Layer 3 of a small transformer language model trained on English Wikipedia (8 layers, counted from 0, width 64).
A neuron adds its activation times its output weights to the MLP's output. To switch it off is to set its activation to zero at one token and run the rest of the model.
A neuron's activation on a vector x is GELU(weights . x + bias), where the dot is the dot product.

Input weights of the MLP neurons that the questions are about. A number n stands for n times 0.0016.
n16 (bias -0.010): 60 -178 -72 48 136 -83 -66 52 51 -52 6 125 -102 -51 -81 -68 30 -67 -151 145 -98 -203 264 -83 12 -125 140 101 -42 193 -115 66 81 83 -94 206 -245 149 -21 161 78 -87 12 -108 94 -23 10 14 -76 74 -32 -94 11 108 -22 4 55 167 51 -65 -102 -59 33 37
n22 (bias -0.024): -185 -17 -58 35 -62 -2 -157 -40 -221 209 -23 299 -98 -56 -46 83 57 -8 7 -50 -12 -15 -71 -44 -210 102 -26 -64 229 236 68 88 48 153 3 234 -201 152 -32 -122 178 -215 207 -93 -55 -41 -160 -96 78 -154 -169 25 -160 201 1 1 -62 190 91 65 156 207 -132 243
n33 (bias -0.005): 122 -212 289 98 -82 -151 7 -17 -306 81 44 -344 44 -249 -29 -27 388 -107 67 -28 -78 18 79 49 148 -116 49 77 -65 65 -225 137 -117 70 -97 17 -75 123 -121 267 209 66 55 -164 -22 -60 -154 -239 -203 -200 33 92 -97 227 157 -70 -56 31 282 38 93 -12 -11 108
n63 (bias -0.028): 6 -102 40 -56 -46 -179 24 147 -75 63 -28 -30 -8 204 -78 15 9 88 22 -47 67 37 84 26 -24 18 -39 65 48 127 -14 -73 -20 104 -61 -28 -154 -67 -34 22 33 -300 13 -84 144 107 -21 7 142 59 -114 141 -30 121 53 -109 -42 24 111 41 49 -7 -86 105
n72 (bias -0.023): -114 60 241 82 -27 -189 90 163 91 37 -116 -129 -158 -181 -75 -195 77 -67 12 83 2 -337 18 130 150 -140 -204 -384 36 0 132 -131 -194 89 -185 224 107 118 215 404 -48 -78 -66 151 17 362 -51 -216 208 176 92 70 -75 -34 73 84 4 -13 165 -480 449 -160 19 -171
n111 (bias -0.003): 157 88 -200 -129 149 -47 -51 11 -77 -94 -73 107 -65 191 -113 -42 41 174 -140 14 62 14 211 -74 94 47 127 78 -115 -282 -25 -66 18 121 1 -123 -138 52 26 8 -36 -221 -9 119 10 173 -76 -350 76 25 190 35 -128 -71 -192 -130 114 169 -163 78 108 -225 -87 -2
n112 (bias -0.013): 260 -175 31 -85 -8 -125 -314 8 -15 243 -17 -267 -178 -245 -32 -98 134 17 -19 -85 -60 -115 -44 -44 59 14 -83 -182 -182 -91 -32 65 -34 34 -135 -82 240 -50 331 169 217 -32 -112 -84 293 224 47 -2 230 158 -44 42 -67 -67 -258 42 5 28 78 -86 87 -113 127 -36
n170 (bias -0.018): -357 -18 99 180 -250 -175 78 52 -122 298 -134 -246 335 134 30 -147 -108 -37 161 -66 181 -4 -95 2 108 -187 180 -125 -176 47 217 25 -52 34 -229 33 -28 121 460 -148 279 89 -140 20 110 53 -141 -241 27 171 -316 123 -56 33 1 193 -63 24 -29 -53 50 448 212 -154
n240 (bias -0.004): -28 -52 22 5 -136 -60 -180 11 -83 23 -87 -47 -88 -19 220 -2 -187 -28 -103 -103 -266 94 17 216 -45 95 -30 -46 215 131 84 -139 -67 11 -105 89 -209 74 166 125 -36 -82 127 31 -10 258 46 -132 165 227 -87 5 75 125 106 176 -142 9 74 117 115 -94 65 -7
n241 (bias -0.006): -278 169 103 75 115 157 19 37 49 -8 -62 94 -156 13 38 40 238 68 -12 18 -252 105 247 101 -220 219 -229 24 -140 -20 -10 70 -238 17 71 -118 -264 49 118 117 -179 113 373 -41 108 13 85 60 -81 -191 -279 85 -121 220 42 -17 -216 -65 25 -85 32 74 -261 208
n249 (bias -0.012): 199 -132 -13 -35 6 -39 -257 -21 141 20 15 -164 -48 -45 88 -96 -90 -67 -174 -10 51 -75 251 26 115 -13 62 -35 27 -39 -125 -115 73 54 -21 168 -38 -67 193 202 29 -129 -43 -8 88 228 -304 55 -4 198 138 73 -178 127 103 -108 83 247 -86 223 -89 -329 41 -83

Output weights of the MLP neurons that the questions are about. A number n stands for n times 0.0019.
n16: -94 -81 69 67 -48 27 45 -7 -36 -75 -81 -139 45 -3 -119 -8 20 -1 -70 -17 -85 122 56 -96 -92 -54 71 62 -47 -33 161 -44 -36 -64 -7 111 -3 -138 45 -74 12 115 -19 -3 71 -103 -30 -2 -74 47 81 -108 166 -56 9 68 148 -6 25 100 -6 210 54 -9
n22: -8 -83 14 -39 -125 -130 -15 178 -94 -104 481 18 -92 60 -41 -86 51 12 161 -80 -42 -206 84 40 105 -13 38 -211 -15 163 17 86 -209 -5 -245 58 27 70 29 201 128 -161 -21 -79 -10 5 -82 -47 78 -54 -135 92 136 -42 -64 -57 16 154 74 -162 60 -6 -31 23
n33: 4 169 -39 -21 132 144 -45 229 -131 70 -26 -11 -155 4 -6 55 -47 61 293 -83 101 8 -18 -123 -280 -31 91 -129 -134 -81 -74 -119 -50 40 87 -64 134 0 -58 -53 -116 51 27 178 -36 -145 60 -49 24 2 55 -3 56 -71 -163 -119 -35 96 -50 -83 150 40 -17 50
n63: 60 86 32 136 -29 115 -31 -240 50 32 -38 -10 -3 -148 95 -99 11 -1 19 63 6 -80 61 -50 2 -39 108 -67 -130 -33 52 91 -74 14 33 9 62 20 66 -2 -6 120 37 -55 -35 42 41 -41 -64 -1 79 -91 -98 -2 31 15 97 28 -167 8 49 -46 11 -97
n72: 22 64 46 59 96 -9 53 15 76 -9 -70 7 40 -194 13 -75 283 -144 -89 59 125 67 -13 -66 -131 136 222 46 -15 -30 201 42 86 -123 -49 147 -80 -75 16 261 155 -103 -56 63 10 -22 -88 27 105 -211 -83 -116 143 1 160 -238 -225 -207 47 -100 -56 -65 -63 -99
n111: 55 -74 64 32 -130 29 -85 37 -6 36 58 -116 69 11 26 -70 -57 37 34 -11 -61 73 -117 40 196 18 -19 28 -33 -12 -43 235 -30 14 -200 -44 -53 41 95 -68 -5 -54 -21 109 -85 91 -66 -57 -114 -119 -46 11 46 -26 -132 110 25 127 -15 90 4 117 45 -10
n112: 89 3 -109 -32 -7 121 62 1 31 65 -35 22 38 51 82 -2 54 61 -100 -118 25 -127 51 -73 144 -43 41 63 -239 44 103 -50 201 -49 -21 4 42 -27 -172 -153 -67 2 -74 17 -9 80 -31 -161 42 165 -51 -171 73 4 -55 26 18 -142 -7 45 130 -139 100 115
n170: -189 312 -22 191 213 0 239 -59 58 -115 4 -17 -38 -12 113 149 -144 5 -129 -95 -22 -47 1 91 -219 -45 -77 -31 2 -19 -18 11 -200 -263 55 -75 -57 198 -32 110 31 -122 48 148 289 165 -105 -27 160 -82 30 -49 -134 -117 148 20 -191 135 2 -202 211 27 27 -78
n240: 25 -71 -24 -17 -53 32 44 75 25 -158 352 17 -34 -93 150 60 -21 130 16 18 -59 2 -19 4 0 27 -75 -88 142 -42 -25 159 -150 -49 76 63 -152 246 165 -53 80 -12 -103 68 -12 117 -125 -115 129 50 -53 -53 131 -79 -45 -127 -195 -26 -15 -126 135 -64 -152 -6
n241: 104 116 37 62 -53 -26 -174 115 -57 0 260 10 -82 31 11 -118 67 -112 -325 -78 41 -51 -97 -95 187 -32 71 33 32 59 152 -31 298 110 -177 20 -48 -145 14 -94 142 -90 -30 -150 26 9 -131 236 -73 46 113 73 9 -36 -203 -51 98 176 74 13 -119 -192 -127 3
n249: -74 0 -61 -154 -151 2 167 93 93 -1 7 85 -34 3 -83 102 -38 93 51 -24 32 64 50 -32 -113 -99 25 -3 78 6 -40 80 -88 128 -35 -14 -101 69 -74 -2 95 -104 60 -5 -3 -50 -104 74 21 127 -39 -44 -62 -116 16 -112 -123 -32 135 76 87 190 -48 262

Each question names a token from some text and the token that comes next. It shows the vector x that enters the MLP there. A number n stands for n times 0.0099.

Then comes g, the gradient of the next token's log-probability with respect to the MLP's output, scaled to length 1. A neuron's effect is roughly proportional to its activation times (output weights . g). A number n stands for n times 0.00098.

" the", then " National"
x: -31 -133 6 10 -45 -140 -2 330 0 6 441 -54 67 108 -14 9 -8 62 13 -52 61 14 -227 4 -5 63 -138 73 -4 52 55 -36 50 -109 -63 33 -42 66 -51 -43 -1 -188 -123 43 -83 1 39 9 107 6 -100 184 48 -23 2 -33 -59 -33 6 -37 -52 -5 2 -18
g: 32 -35 -82 137 -179 219 76 -6 131 -165 -47 59 50 -43 -47 -66 -22 -107 -133 48 223 129 102 -210 26 136 -140 6 -87 -184 -125 -68 103 -220 -152 -121 -120 119 23 -60 -42 -66 -120 171 234 104 131 209 56 -111 310 -22 75 -310 10 115 167 18 77 24 24 35 -109 -180
Switching off which neuron hurts the next token most? n170

" |", then " "
x: -78 -66 -28 8 -55 -109 9 279 -8 -196 374 94 -32 93 -27 47 0 75 -91 -102 14 36 -101 39 -40 50 -124 153 -7 32 -80 -56 15 -103 -79 -20 -74 6 -72 -28 9 -160 -36 -19 -42 -2 14 88 253 -8 -83 136 122 -21 31 37 -73 -73 33 47 -32 76 -21 35
g: 107 1 -12 42 213 -8 52 -13 -319 145 141 -17 84 -298 88 -122 -259 9 -145 121 103 88 -120 -3 -75 -70 81 -173 50 252 25 -31 -105 -10 57 158 75 60 154 26 -127 -78 60 240 -66 250 -69 113 -20 -35 -33 221 90 7 -7 -37 -230 -74 -158 -223 -52 23 27 -171
Which two neurons, each switched off alone, lower its probability most, in order? n240, n63

"ic", then "key"
x: 16 -97 0 -85 -41 -113 -11 327 21 26 445 39 -66 2 8 37 6 13 -57 -107 68 -14 -86 -15 34 17 -120 105 -29 5 -101 -34 93 -132 -136 -30 -2 -39 16 -29 -18 -230 -137 20 -2 -2 47 111 8 3 -24 145 29 37 16 -6 5 56 131 41 -102 -62 17 28
g: -160 -24 9 9 -189 126 20 0 -164 92 -115 174 143 257 64 -100 53 11 -18 -60 52 -249 158 143 35 96 -79 -11 -182 37 74 31 32 -13 50 -36 -7 -148 64 -53 68 -65 131 123 -247 -45 -97 -285 -65 -261 -174 116 251 -143 -92 -20 148 -121 198 107 -68 107 255 61
Switching off which neuron hurts the next token most? n112

" teacher", then " and"
x: -10 -171 42 11 -43 -126 29 314 65 -65 416 4 -71 102 14 57 -11 101 -10 -109 46 54 -88 -46 30 13 -181 92 -5 97 -41 -71 68 -65 -161 -5 4 28 -90 48 -82 -164 -71 67 -6 -18 126 27 -60 -54 44 88 22 -1 -10 -14 -143 -57 98 -49 16 -5 -47 82
g: 24 -18 0 119 242 20 -77 165 85 -50 -82 8 -300 130 91 -228 211 46 -149 48 -249 39 269 50 59 85 -46 99 -61 -115 243 12 110 53 51 63 72 -172 -27 -8 37 11 -78 39 -115 -72 -29 -29 90 -227 -80 101 11 57 153 104 -374 -1 87 -237 -46 -181 23 -57
Switching off which neuron hurts the next token most? n72

" to", then " purchase"
x: -168 -52 17 -12 -55 -188 -42 269 -3 -49 426 -10 -45 110 -50 66 31 150 46 -36 64 64 -208 18 -16 77 -97 93 -62 33 -43 -30 19 -17 17 10 -20 71 5 -9 6 -143 -31 -47 -115 -42 67 72 -11 -86 -18 139 23 29 0 104 -185 -158 81 -39 -17 22 -51 33
g: -42 25 -187 -21 -150 -182 -172 -207 -158 142 57 -146 302 79 -24 -34 207 66 23 -36 -58 -216 -88 229 -68 -50 44 -5 64 -136 474 -15 91 9 29 7 4 162 -63 -67 107 -34 136 -90 156 -103 -76 -134 -53 26 -87 104 -18 -98 216 -151 100 -73 -82 -4 -5 73 90 108
Which neuron, switched off, raises the next token's probability most? n33

" the", then " Upper"
x: -43 -127 -4 -20 -73 -132 -11 320 -3 4 466 -26 68 83 -43 20 18 67 -16 -53 76 20 -209 5 -3 51 -118 101 3 64 62 -12 73 -105 -79 8 -51 47 -51 -53 25 -172 -106 21 -72 3 36 26 74 12 -123 163 46 -15 -16 -26 -63 -51 18 5 -92 2 -15 8
g: -65 144 -14 142 79 149 88 79 151 -86 58 180 -105 1 -19 -87 -99 -109 65 -129 272 121 55 -188 68 -43 -183 -38 -200 -35 -291 -239 95 -46 43 146 -18 228 -28 -148 33 -80 21 -92 93 -22 -79 162 67 142 -102 -140 17 190 -98 22 95 235 -108 55 18 -3 -73 -349
Which two neurons, each switched off alone, lower its probability most, in order? n170, n63

"bo", then "sses"
x: 35 -86 -62 -41 -18 -150 28 244 -16 -108 398 -46 -56 143 -32 87 -51 136 -3 -49 92 -13 -53 -43 72 14 -197 219 -63 68 -124 -79 34 -67 -39 -10 10 -37 5 -44 54 -216 -99 19 -40 -96 -30 103 -76 20 -5 137 113 22 21 -44 13 8 27 -54 -67 112 -10 34
g: -18 -123 -97 20 13 -273 -122 -12 46 213 -125 101 36 -177 -15 64 -26 72 16 -94 -156 61 34 -18 120 -93 -224 177 33 -181 23 200 -225 221 6 -176 -56 55 -41 175 149 33 274 157 -14 227 -14 92 -130 -27 13 177 -142 98 -171 -173 18 202 -125 -159 31 83 -96 63
Switching off which neuron hurts the next token most? n63

"key", then "'"
x: 86 -197 -12 -16 -50 -157 48 291 15 -78 449 -8 -113 63 18 -14 16 75 -42 -57 34 -31 -97 18 7 -26 -111 173 -26 33 -62 -29 95 -32 -83 -37 -27 -36 -78 23 -11 -226 -101 -16 -51 41 91 101 14 -9 -15 164 92 -38 -44 -43 17 13 14 35 -21 -19 41 -22
g: -120 -191 63 86 45 -207 -20 -60 -32 -87 18 86 127 -35 11 28 6 -46 -59 -4 -115 -121 259 -101 149 -250 108 76 204 69 -89 56 -77 -32 -121 175 35 -1 -33 215 188 -63 -60 -99 247 73 46 -191 -377 4 -87 -155 31 62 -45 -148 162 -10 251 91 49 199 -152 -31
Switching off which neuron hurts the next token most? n16

" photograph", then "s"
x: -2 -159 4 -13 -93 -85 66 324 94 -62 375 -7 -141 47 -39 34 18 57 -35 -75 10 39 -175 0 14 67 -87 107 -20 172 -90 -43 15 -24 -130 -18 10 18 -25 -11 -1 -200 -48 -19 -2 -46 184 43 -73 -35 -9 139 132 47 -39 -73 -121 -72 58 -42 -53 65 -14 76
g: -54 154 228 -81 19 -40 50 55 -86 -87 31 151 -31 -15 -178 121 -148 124 -149 -305 10 13 129 81 23 -52 -275 -198 164 164 -59 -3 109 -224 -66 -177 89 4 -53 61 -12 88 91 253 -60 87 130 -6 -139 47 137 13 80 -93 -68 23 291 53 -310 -45 82 89 -162 -66
Switching off which neuron hurts the next token most? n33

"key", then " Mo"
x: 94 -196 -11 -13 -50 -157 41 296 18 -80 438 -6 -119 76 28 -12 14 80 -44 -57 36 -27 -95 19 -4 -20 -121 183 -17 42 -58 -26 87 -33 -82 -45 -30 -32 -69 15 -25 -232 -105 -23 -45 36 81 100 13 -13 -13 170 88 -45 -32 -46 15 24 16 34 -14 -21 38 -21
g: -164 -203 -47 -12 205 -64 -78 54 237 -155 -108 -206 218 -22 17 58 211 -125 90 -70 147 36 -249 -66 27 54 -189 151 89 -46 23 125 -147 54 -272 -177 39 98 69 38 -101 101 83 -63 49 202 22 113 -21 56 -37 17 -169 -83 9 329 148 -92 -42 103 -155 -113 92 -86
Which neuron, switched off, raises the next token's probability most? n249

")", then " |"
x: -30 -103 0 3 -7 -84 -43 328 31 -169 407 9 -70 122 7 38 -28 69 -60 -70 -10 31 -16 -24 -30 53 -193 100 1 81 -95 -89 65 -74 4 3 -101 53 -70 -7 -1 -182 -60 -12 -67 -63 22 61 30 50 -64 111 151 -23 -20 31 -116 -10 156 19 23 62 -29 -24
g: 248 101 206 -14 93 -52 14 9 -229 74 -22 57 -153 176 62 -184 89 127 -204 -156 176 89 -9 -39 -214 116 -11 -27 -57 -272 -108 111 47 99 76 182 -129 127 54 8 -236 -105 101 118 -74 47 -89 -134 41 37 144 11 160 9 -157 -307 13 5 44 -33 -40 -226 185 20
Switching off which neuron hurts the next token most? n240

"-", then " \""
x: -104 -103 23 -119 -43 -148 46 327 -41 -107 311 -43 81 67 -25 29 -31 107 -28 -12 60 38 -127 51 33 -19 -102 133 -50 76 -59 -20 34 -123 -120 -93 1 33 -36 20 -32 -202 -48 0 -41 -12 34 32 94 25 -66 193 226 -34 -61 42 -14 16 96 -86 -2 3 47 -88
g: -109 -195 61 94 -107 -151 -1 -42 -50 -129 280 35 26 19 -8 159 -4 61 119 73 -80 -187 -234 55 96 2 74 -4 23 -230 67 -34 -63 20 -36 -240 -72 -209 130 241 -52 132 -71 105 -126 75 -114 -304 -17 -11 81 38 48 5 125 49 -35 -125 -55 81 100 -7 376 254
Switching off which neuron hurts the next token most? n240

"ir", then "cus"
x: 110 -176 7 -59 -44 -134 19 326 115 -30 431 -11 3 75 32 46 -56 56 -57 -71 75 -20 1 39 9 -15 -89 169 1 -5 -56 -35 79 -12 -86 -9 -25 -45 -40 -8 -14 -251 -179 25 -9 22 36 84 23 -18 17 104 67 -47 -69 -111 -34 22 -44 65 -114 -40 -10 -6
g: -251 -72 -202 16 -201 19 -14 -162 3 195 -116 -100 76 103 7 75 88 45 172 -206 -116 -127 -17 61 -49 -96 174 32 -61 -109 -127 214 38 137 41 0 8 -102 42 108 281 -176 24 146 -375 -125 -95 38 -10 27 -157 -9 -24 186 -18 59 63 -9 243 -11 -29 201 156 91
Switching off which neuron hurts the next token most? n249

" |", then " Hi"
x: -86 -84 -25 3 -56 -115 6 258 -27 -187 393 97 -43 79 -21 62 17 57 -89 -79 15 46 -94 37 -43 62 -117 156 -14 49 -74 -36 17 -103 -75 -38 -71 47 -70 3 16 -178 -61 -32 -46 -5 27 87 239 -13 -72 124 123 18 11 30 -92 -76 38 46 -13 62 -44 11
g: 139 -32 208 -60 208 94 -156 167 -208 112 183 -150 58 -15 148 -117 -18 9 67 78 347 -61 -97 -75 -1 -130 -39 -5 -35 -12 5 -74 -168 120 101 -142 152 103 92 350 -149 133 51 -135 -146 -89 -52 151 -62 -120 -192 -53 -165 69 84 -30 103 4 -154 -123 -81 -54 42 -181
Which neuron, switched off, raises the next token's probability most? n240

"-", then "at"
x: -106 -81 14 -113 -73 -165 -1 330 27 -85 348 36 60 68 -27 45 -27 92 -90 -36 66 23 -137 44 -11 44 -149 145 -6 72 -61 -13 19 -123 -180 -128 -38 85 -10 -15 12 -146 -94 -11 -14 24 64 48 47 24 -88 121 193 36 -15 32 -62 26 77 -28 6 -9 14 -33
g: 102 117 -159 -72 7 141 -42 8 145 413 61 -5 143 184 133 87 -146 162 -112 47 -235 -19 -56 49 -83 -40 -198 80 132 -93 -24 10 -84 98 -32 76 -53 -123 67 -139 69 -70 -5 -301 105 -231 -130 -212 8 178 139 -265 115 44 31 -64 28 -130 147 4 -55 98 -9 -38
Switching off which neuron hurts the next token most? n240

"OS", then " A"
x: 79 -13 -6 -47 -18 -103 37 303 -4 -174 362 15 -84 40 -71 63 39 131 -87 -42 -8 69 -92 58 -43 -18 -84 137 -28 24 -70 -27 21 -113 -154 33 -26 58 -30 -62 -124 -198 -130 -83 28 36 67 92 62 30 -73 185 132 38 -51 -99 25 1 84 13 -27 -18 -42 44
g: -84 -73 -53 -95 30 11 -84 218 26 -134 220 -138 205 9 151 -119 -261 -101 -1 27 201 25 26 1 138 26 -175 32 -36 189 -69 61 -143 112 -59 -209 -94 -25 131 149 50 107 12 -48 178 89 -38 90 -1 -102 -321 -85 -269 -110 -57 226 149 62 -7 201 124 -194 -49 -42
Switching off which neuron hurts the next token most? n111